Layer 6 of a small transformer language model trained on English Wikipedia (11 layers, counted from 0, width 64).
A neuron's activation on a vector x is SiLU(gate . x) times (in . x), where the dot is the dot product.
The model reads these tokens: " All" "ies" "." "\n" "\n" "==" " Syn" "op" "s" "is" " ==" "\n" "In" " " "1" "9" "3" "9" "," " two" " Berg" "en" " do" "ck" " workers" " Alfred" " ("

The vector x that enters this layer's MLP at each token. A number n stands for (n - 500) times 0.0091.
0 " All": 656 285 422 511 647 481 468 389 615 675 795 565 401 344 420 453 383 538 551 429 513 679 434 357 578 418 522 427 586 596 613 392 515 402 137 468 531 660 463 658 517 373 683 468 529 581 383 541 411 524 485 482 414 547 603 478 457 600 451 639 633 410 721 622
1 "ies": 763 343 496 405 496 425 558 422 674 589 721 672 366 410 561 509 553 427 527 353 505 529 212 418 415 243 591 438 609 408 748 497 482 347 283 435 457 577 527 477 415 454 595 506 599 492 556 691 351 440 578 382 435 621 627 463 420 519 589 536 660 382 605 545
2 ".": 812 344 459 456 567 313 593 516 600 660 745 472 524 722 428 361 647 429 683 599 425 530 598 477 385 483 689 442 524 429 519 537 570 610 454 346 470 385 469 509 535 557 422 360 597 474 419 663 608 545 422 423 565 672 543 668 454 440 541 564 425 565 396 665
3 "\n": 571 326 563 623 615 566 600 496 609 669 727 566 539 341 289 425 449 612 622 680 656 592 615 605 524 538 704 502 629 473 522 520 437 614 437 585 485 454 599 399 864 273 435 453 606 497 408 578 574 425 513 451 564 539 772 575 469 508 677 521 647 437 395 565
4 "\n": 555 314 616 640 675 613 509 527 709 566 545 513 547 346 279 510 527 655 545 662 680 532 585 675 487 687 648 640 607 558 471 519 450 572 445 615 497 471 588 433 888 296 639 506 546 434 400 610 559 469 502 515 527 398 774 547 502 552 452 556 650 444 433 545
5 "==": 518 604 536 547 551 579 565 535 670 538 596 480 598 420 338 630 639 453 773 485 642 474 504 554 433 519 548 499 286 463 458 506 442 471 416 397 307 531 627 565 624 516 515 462 703 484 361 578 612 544 415 222 577 486 750 541 627 499 358 758 570 499 636 592
6 " Syn": 449 575 430 643 610 207 662 550 703 603 502 467 348 448 424 602 369 375 436 196 504 590 719 524 410 213 518 598 655 536 544 511 563 444 348 464 499 516 552 653 518 554 549 604 442 540 395 411 452 638 507 605 752 364 563 620 430 405 220 465 720 467 509 491
7 "op": 508 355 405 373 621 339 493 292 366 650 541 340 393 652 562 578 431 250 480 351 503 387 324 500 527 388 387 349 734 697 504 322 560 336 360 464 737 550 553 608 526 555 504 657 370 556 498 387 512 502 288 632 516 463 561 595 495 517 539 598 706 743 415 467
8 "s": 782 460 547 486 537 438 471 611 496 569 688 579 401 454 473 649 472 328 414 321 512 329 382 496 476 431 403 527 733 442 713 494 349 350 345 397 509 588 565 548 489 625 708 570 613 536 500 619 477 518 338 570 539 514 481 681 361 596 627 499 720 693 366 436
9 "is": 810 540 507 506 583 338 556 535 396 612 532 561 306 572 577 538 548 338 444 294 432 387 373 377 429 271 586 653 649 555 557 475 457 460 390 524 448 442 505 591 703 427 598 503 445 615 515 584 381 500 319 733 460 611 538 527 493 470 692 644 770 595 516 461
10 " ==": 586 608 519 596 406 509 568 606 544 550 739 538 584 466 418 628 584 340 775 507 636 509 539 522 488 216 622 389 331 496 466 481 372 519 473 383 348 427 633 566 545 495 410 453 746 593 386 502 517 466 517 213 635 553 671 537 538 465 599 741 591 486 604 583
11 "\n": 575 377 554 635 666 618 545 533 691 638 585 504 578 364 305 489 520 500 648 514 655 429 599 607 525 433 619 530 590 585 507 624 348 674 625 617 515 474 592 465 819 267 633 514 577 534 387 567 534 358 517 365 620 389 793 533 492 567 625 560 733 456 497 535
12 "In": 519 434 666 492 671 271 508 551 676 659 524 441 451 360 450 598 727 442 748 218 577 696 753 450 548 195 482 291 706 561 601 542 388 358 378 679 461 536 536 518 411 380 349 554 524 535 445 496 520 360 523 509 388 475 557 405 507 447 429 574 402 496 539 575
13 " ": 401 446 496 562 652 348 447 469 546 606 634 439 467 495 449 511 444 548 617 429 533 439 645 488 449 594 715 436 565 710 420 622 353 405 481 435 573 457 627 524 567 520 578 746 521 478 536 638 500 528 443 451 555 611 531 354 421 401 555 83 563 369 591 572
14 "1": 600 489 613 566 581 801 506 419 453 666 831 488 576 477 414 555 574 577 435 494 486 363 595 506 363 267 474 485 639 762 349 673 437 544 491 480 747 582 542 515 553 521 453 533 541 427 442 631 438 414 858 572 525 678 436 424 489 458 460 409 547 404 561 687
15 "9": 565 471 489 722 616 773 451 491 555 635 727 551 442 354 378 500 595 503 450 250 519 498 542 668 359 372 519 505 536 559 450 735 443 576 448 460 699 604 535 555 530 644 537 501 573 625 598 767 353 444 683 622 541 628 409 421 404 553 610 544 539 459 639 706
16 "3": 666 390 590 672 700 754 478 396 534 656 686 449 467 478 382 532 558 468 472 360 479 524 664 559 435 490 486 366 576 395 406 645 472 561 671 645 760 749 492 506 494 486 452 565 493 574 653 674 384 496 654 432 539 591 393 402 360 593 629 559 585 502 577 690
17 "9": 676 472 609 651 586 762 441 419 454 595 619 384 393 360 421 519 662 559 459 188 443 548 515 598 379 523 574 371 519 476 464 633 388 545 402 547 740 554 576 550 529 498 593 471 560 616 709 721 407 502 685 516 551 603 449 465 446 507 669 561 625 487 606 696
18 ",": 728 342 697 650 560 550 368 544 507 613 599 367 488 725 457 609 528 487 609 384 524 381 474 542 489 730 654 545 518 503 475 576 385 422 438 423 651 350 533 424 618 311 535 443 395 600 635 623 542 434 380 339 358 552 366 382 393 400 566 582 472 522 588 732
19 " two": 712 354 489 612 773 605 591 465 680 655 659 499 537 535 450 511 440 672 577 157 469 640 321 484 512 700 461 459 568 569 502 669 474 442 525 481 622 496 605 450 341 557 669 449 779 558 349 494 489 485 495 651 421 571 518 483 633 671 443 542 345 568 595 598
20 " Berg": 593 458 457 262 614 433 486 233 522 604 491 403 529 449 550 490 419 466 671 413 404 534 527 362 379 273 694 507 645 658 401 406 660 161 489 385 426 641 516 400 391 284 478 618 529 427 632 503 413 483 573 439 501 665 590 592 598 770 469 531 593 563 672 484
21 "en": 681 463 525 425 514 490 501 334 556 574 564 443 451 430 573 507 519 596 644 273 401 556 373 399 263 23 668 481 666 608 395 464 657 426 512 404 494 686 639 442 541 355 682 658 501 505 518 362 463 487 683 359 475 565 416 564 468 753 462 557 456 501 576 429
22 " do": 497 365 499 591 463 381 660 512 577 477 430 584 382 603 429 722 429 479 404 494 602 604 433 434 382 193 562 471 560 751 364 342 434 456 655 698 378 156 386 433 475 251 311 540 527 690 579 596 572 486 462 319 502 542 492 589 386 419 475 537 563 423 621 536
23 "ck": 830 565 426 372 639 411 491 423 444 639 588 572 372 654 550 453 493 463 475 319 422 406 303 362 362 466 539 424 420 610 513 500 598 311 579 524 597 503 499 379 396 279 499 609 499 660 525 547 339 483 657 512 441 648 599 527 618 590 597 613 595 564 516 330
24 " workers": 821 454 556 521 507 347 497 499 488 595 525 575 507 433 609 528 583 513 581 253 515 388 273 405 405 648 554 619 593 322 632 537 426 148 520 469 447 594 668 448 322 451 532 453 647 457 551 688 498 521 652 479 467 547 635 660 385 484 547 439 533 449 581 374
25 " Alfred": 529 117 489 475 687 539 433 557 563 412 439 201 438 535 553 587 552 592 446 492 425 474 427 460 391 268 647 583 690 477 337 361 578 240 476 407 366 660 555 510 610 309 354 345 589 613 589 431 609 632 645 465 546 574 560 578 502 676 536 473 677 452 528 644
26 " (": 416 577 574 493 673 378 352 477 544 699 571 503 551 666 555 522 590 367 497 477 799 639 577 532 391 525 875 791 627 476 540 580 578 475 580 491 545 275 548 365 529 372 477 614 516 511 523 532 427 387 619 426 500 650 437 644 538 453 404 453 709 408 509 425

Each question shows the input weights of one neuron of the MLP. A number n stands for (n - 500) times 0.0014.

n31 gate: 503 566 541 506 511 531 330 642 140 532 444 444 168 668 437 538 504 553 463 428 534 165 470 560 588 600 734 367 638 505 424 546 387 643 440 467 616 373 530 222 532 595 434 439 399 417 576 410 594 328 560 485 327 677 480 427 482 647 647 491 626 514 697 371
n31 in: 479 753 319 299 485 544 519 497 515 640 454 662 297 643 506 512 477 333 484 511 352 401 454 650 411 583 684 459 628 451 567 424 462 695 532 438 416 516 609 457 432 490 599 230 612 428 518 372 444 678 437 406 584 527 446 639 694 528 625 580 523 531 420 532
On which token does it fire most, and how strongly? 9 "is", at about 2.6

n76 gate: 541 610 458 444 446 343 586 603 722 262 513 415 504 534 506 404 334 773 296 509 389 362 445 440 491 621 508 458 381 506 686 497 603 413 757 465 359 397 496 501 585 765 499 577 477 535 564 412 531 407 453 546 603 623 404 279 319 442 453 559 535 379 321 573
n76 in: 420 275 528 751 669 576 368 496 466 550 400 539 575 493 605 509 672 612 488 554 380 634 663 482 673 463 371 381 616 500 486 558 280 366 532 336 292 574 418 634 445 697 477 601 563 381 507 520 451 351 477 653 565 391 568 550 511 545 333 438 579 437 618 500
Which token does this neuron like most? 23 "ck"

n110 gate: 477 442 565 381 752 747 315 574 553 358 438 517 501 313 558 567 470 445 440 682 556 518 596 475 494 462 316 426 578 489 394 864 362 552 352 505 522 594 364 559 588 532 520 498 687 555 458 543 574 461 271 327 639 528 450 402 513 424 529 550 666 362 577 483
n110 in: 395 355 564 619 248 409 481 442 305 449 359 494 460 701 380 172 632 421 508 403 389 455 395 434 503 667 543 290 481 287 460 395 651 516 616 714 547 457 665 442 664 444 359 609 608 422 363 601 265 447 498 420 344 633 576 432 546 496 546 437 550 366 677 517
On which token does it fire most, and how strongly? 16 "3", at about 1.4

n30 gate: 442 366 613 393 546 508 401 503 361 542 656 854 533 640 436 697 691 647 443 491 383 426 295 519 524 606 637 643 396 546 499 449 307 458 388 517 410 550 530 340 537 603 455 517 385 627 653 539 603 516 548 437 468 493 459 390 241 571 329 635 307 419 486 333
n30 in: 487 522 607 591 245 460 595 386 516 504 555 493 620 511 539 518 499 517 614 422 649 625 545 463 606 480 381 481 562 487 457 454 592 519 517 378 467 469 687 602 368 422 564 294 680 478 577 488 663 335 506 503 284 534 789 526 296 616 416 554 398 243 258 606
On which two tokens does it fire most, strongest first? 24 " workers", 1 "ies"

n24 gate: 287 506 395 537 563 627 367 418 673 443 375 472 462 262 573 364 418 366 704 837 405 610 311 481 661 449 611 452 442 349 564 549 387 598 388 391 419 602 371 474 478 407 506 472 83 491 468 514 358 415 347 571 612 658 334 313 349 455 369 615 505 283 431 595
n24 in: 480 448 581 709 358 545 471 486 559 426 357 474 218 401 639 447 579 336 571 386 442 428 350 501 512 633 495 604 553 590 608 245 311 546 649 563 297 484 296 602 613 341 425 454 278 624 543 510 391 443 299 456 548 478 569 536 480 664 359 582 452 573 506 492
Which token does this neuron like most? 14 "1"

n12 gate: 527 639 443 285 368 422 570 275 447 606 470 577 569 608 552 356 557 485 461 375 521 402 427 465 534 713 531 492 558 506 662 475 542 508 486 382 608 352 450 475 347 463 711 573 568 549 528 456 517 667 392 426 655 624 479 606 489 574 567 393 499 420 578 433
n12 in: 633 331 415 640 469 412 603 612 532 487 544 509 152 514 674 544 533 566 525 534 639 633 631 562 554 455 423 586 510 448 438 528 417 456 328 572 369 605 604 484 698 399 377 296 471 460 433 467 441 606 581 534 571 507 693 532 483 275 515 556 571 405 509 513
On which token does it fire most, and how strongly? 24 " workers", at about 2.2

n37 gate: 663 480 416 547 609 345 740 523 233 717 510 597 497 512 519 279 322 603 699 525 413 449 473 505 478 427 571 548 483 427 405 653 651 577 601 596 658 482 529 445 322 418 391 413 310 376 448 490 659 467 595 371 533 600 549 652 509 417 779 696 390 486 675 548
n37 in: 501 451 224 578 422 324 415 660 565 635 582 359 288 346 529 500 328 541 471 490 678 578 419 502 610 557 528 396 632 401 462 413 637 466 331 589 463 326 483 459 397 543 312 612 571 520 506 600 506 720 661 381 353 460 595 336 664 422 531 498 540 686 569 583
On which token does it fire most, and how strongly? 23 "ck", at about 2

n122 gate: 444 405 503 524 522 332 407 574 506 483 373 357 402 476 462 435 392 427 412 638 552 313 364 385 529 295 520 378 576 564 590 470 465 374 482 637 465 471 517 556 578 526 383 627 396 520 487 368 298 287 384 486 574 464 398 457 729 576 595 570 401 546 344 419
n122 in: 530 444 633 542 590 566 671 619 612 649 336 464 354 473 592 486 806 537 540 385 466 486 489 625 540 577 265 439 484 464 461 560 377 519 355 366 442 441 553 659 512 496 663 391 510 413 632 505 405 573 319 422 578 563 497 483 458 470 272 479 516 531 574 536
Which token does this neuron like most? 12 "In"

n113 gate: 270 836 395 506 288 590 616 481 539 390 665 398 434 453 535 697 546 609 571 496 267 529 447 422 673 591 509 459 389 421 284 419 527 524 498 547 681 552 450 490 486 489 226 277 545 728 436 468 474 724 503 453 580 524 348 334 663 443 574 624 366 518 399 338
n113 in: 439 413 527 301 634 577 462 545 381 742 482 564 433 496 562 531 404 605 541 280 532 443 462 525 439 660 459 403 555 652 581 691 491 279 359 791 494 495 601 417 549 514 523 532 491 709 644 279 363 530 662 631 215 238 492 228 629 467 248 550 330 426 436 482
Which token does this neuron like most? 2 "."

n32 gate: 494 637 413 431 307 652 617 253 496 670 320 551 406 469 470 218 553 612 447 718 622 553 643 342 634 581 491 442 546 407 446 574 541 844 585 413 449 427 466 331 373 456 532 507 737 308 443 458 628 454 573 436 528 360 517 656 474 404 538 432 564 695 612 442
n32 in: 360 475 572 662 610 357 671 569 511 663 355 525 465 518 495 362 534 391 421 661 445 459 700 447 473 534 424 524 424 459 514 381 462 417 370 553 387 585 726 540 658 373 342 258 597 444 318 642 469 763 368 464 699 688 640 456 574 414 537 449 386 278 573 398
On which token does it fire most, and how strongly? 3 "\n", at about 3

n14 gate: 415 464 320 580 530 470 609 674 502 292 383 488 256 433 437 487 323 654 480 443 379 502 289 564 634 541 667 501 597 453 82 651 418 370 467 545 764 520 398 433 536 358 537 492 410 555 592 379 552 421 492 665 377 371 440 343 571 347 443 472 278 541 523 516
n14 in: 595 476 683 372 487 670 526 403 500 484 527 429 587 440 467 460 621 656 741 438 503 484 518 373 493 668 471 524 430 573 722 364 579 559 588 315 394 445 661 414 668 681 414 588 500 429 462 461 706 457 601 559 518 661 530 474 352 537 367 600 490 537 515 472
Which token does this neuron like most? 19 " two"

n77 gate: 556 511 455 374 382 507 375 383 319 401 412 653 543 524 420 423 555 431 651 391 380 469 598 882 498 491 422 566 574 629 570 313 710 510 739 548 531 646 626 755 147 470 574 524 546 471 549 421 568 325 576 443 690 570 447 520 274 406 351 558 427 343 533 447
n77 in: 432 440 534 497 603 482 393 361 481 242 615 383 497 535 416 476 431 526 452 477 458 594 463 539 458 434 736 365 516 358 391 724 465 624 482 541 511 474 383 535 606 464 464 612 366 594 723 546 506 621 613 449 577 593 353 538 377 578 525 485 602 72 373 583
On which token does it fire most, and how strongly? 21 "en", at about 1.7

n23 gate: 414 373 343 432 452 576 552 454 531 720 445 383 526 349 604 605 395 569 563 581 420 433 615 494 323 512 730 429 339 553 437 438 508 484 662 320 594 650 426 436 452 411 419 271 266 502 437 470 322 381 302 505 596 540 598 261 478 542 286 754 544 409 418 519
n23 in: 570 554 547 630 527 567 368 379 449 497 484 611 622 476 573 300 472 382 669 589 503 680 611 580 543 487 588 338 608 339 650 457 409 437 419 646 307 387 418 427 490 348 492 724 621 415 510 533 582 480 721 367 363 417 441 714 434 401 448 415 412 356 412 443
Which token does this neuron like most? 20 " Berg"

n101 gate: 414 470 378 626 594 486 483 390 166 475 576 410 672 421 566 583 630 479 530 409 429 646 661 495 627 382 654 413 423 499 619 499 635 584 639 437 527 457 278 536 480 720 570 334 574 301 589 703 703 586 686 405 503 610 506 443 381 609 630 621 482 279 702 450
n101 in: 338 495 541 489 466 618 589 598 590 588 482 475 848 200 712 442 542 420 696 601 623 763 625 525 676 495 583 287 371 323 509 583 551 402 402 487 414 484 502 418 800 475 360 332 568 551 514 429 513 555 428 473 426 559 433 496 479 544 662 484 416 465 539 469
On which token does it fire most, and how strongly? 10 " ==", at about 3.7

n60 gate: 520 409 501 485 565 670 378 651 325 468 681 526 676 422 390 651 411 599 551 598 527 306 323 400 478 424 546 564 587 429 607 588 573 670 368 593 334 479 387 442 479 374 428 419 457 485 700 545 465 426 396 545 491 705 392 434 254 392 417 356 449 253 475 545
n60 in: 599 601 591 562 519 489 529 609 512 482 627 545 324 588 591 620 547 395 477 563 549 454 431 553 599 499 467 313 599 397 674 458 640 533 327 534 476 411 193 485 662 291 670 436 501 485 383 598 397 413 556 530 618 494 592 607 571 513 462 393 548 553 695 360
Which token does this neuron like most? 1 "ies"

n111 gate: 528 437 674 460 492 549 455 364 452 362 255 674 552 453 487 237 459 573 716 662 554 383 372 450 700 527 492 592 554 523 353 514 616 625 439 642 281 416 504 502 660 560 554 566 190 479 606 456 432 574 548 521 485 631 566 409 459 604 287 590 297 151 636 503
n111 in: 562 338 412 254 525 532 329 510 504 564 404 587 642 375 476 524 524 444 529 528 437 435 562 539 273 624 516 479 505 485 408 690 406 657 506 617 451 550 733 507 621 580 716 727 532 319 676 351 318 397 570 501 308 664 396 546 421 527 412 440 402 618 346 654
On which token does it fire most, and how strongly? 4 "\n", at about 1.4

n125 gate: 480 713 333 525 697 567 464 480 399 485 260 493 691 360 744 477 501 404 743 486 531 300 613 645 572 405 553 370 107 352 592 683 518 630 520 276 455 499 603 520 478 549 634 601 501 361 305 727 588 592 297 256 561 276 597 618 468 522 415 615 441 235 553 425
n125 in: 455 647 552 332 756 553 442 632 593 346 513 584 560 531 433 677 336 334 542 579 456 305 662 664 384 471 433 555 258 524 416 659 716 413 366 237 567 400 542 699 291 586 635 525 293 259 410 647 638 671 386 387 328 543 651 629 490 220 509 301 409 523 624 471
On which token does it fire most, and how strongly? 5 "==", at about 11

n4 gate: 493 267 316 557 698 612 379 651 661 483 339 732 559 421 632 334 347 538 528 667 579 452 476 616 653 458 262 399 345 472 490 512 543 611 435 553 436 433 217 554 262 627 451 675 415 419 207 588 685 805 587 452 514 516 464 685 581 292 432 630 680 557 455 485
n4 in: 458 411 585 460 628 500 739 419 436 595 445 492 492 433 769 393 589 648 487 329 392 652 560 322 636 593 502 358 449 470 538 483 467 411 514 495 603 571 378 587 769 643 700 513 398 738 679 471 514 586 557 588 564 540 380 481 592 697 477 711 560 679 510 655
Which token does this neuron like most? 0 " All"

n85 gate: 524 713 415 522 412 446 410 761 467 444 671 533 508 483 473 472 371 557 560 283 567 431 593 685 497 569 448 258 679 474 551 600 327 517 670 577 635 537 423 399 472 576 463 519 434 514 528 514 633 391 505 762 566 379 542 403 377 383 629 388 532 227 436 520
n85 in: 441 443 580 425 510 704 577 637 473 524 474 596 595 399 387 674 273 565 696 358 546 471 633 506 385 573 585 352 496 591 565 352 490 402 730 483 647 566 396 376 413 627 542 448 588 530 578 544 499 395 548 719 668 305 473 357 422 426 337 601 591 402 416 578
Its three highest activations, in order, are on tokens 15 "9", 16 "3", 14 "1"

n7 gate: 586 653 405 498 464 250 438 373 368 346 615 567 457 506 470 406 559 537 371 361 361 343 561 444 405 638 527 593 573 630 662 348 665 454 525 497 578 526 547 449 533 507 556 442 452 435 514 529 755 554 681 408 269 456 423 546 317 617 344 538 443 566 570 246
n7 in: 609 421 467 485 415 424 607 542 402 499 504 403 366 568 465 681 274 390 609 535 601 521 477 226 532 454 664 490 171 509 552 495 550 494 585 149 476 484 593 635 453 481 501 618 559 645 542 503 455 253 383 448 646 514 473 594 500 481 664 495 427 427 424 605
On which two tokens does it fire most, strongest first? 23 "ck", 21 "en"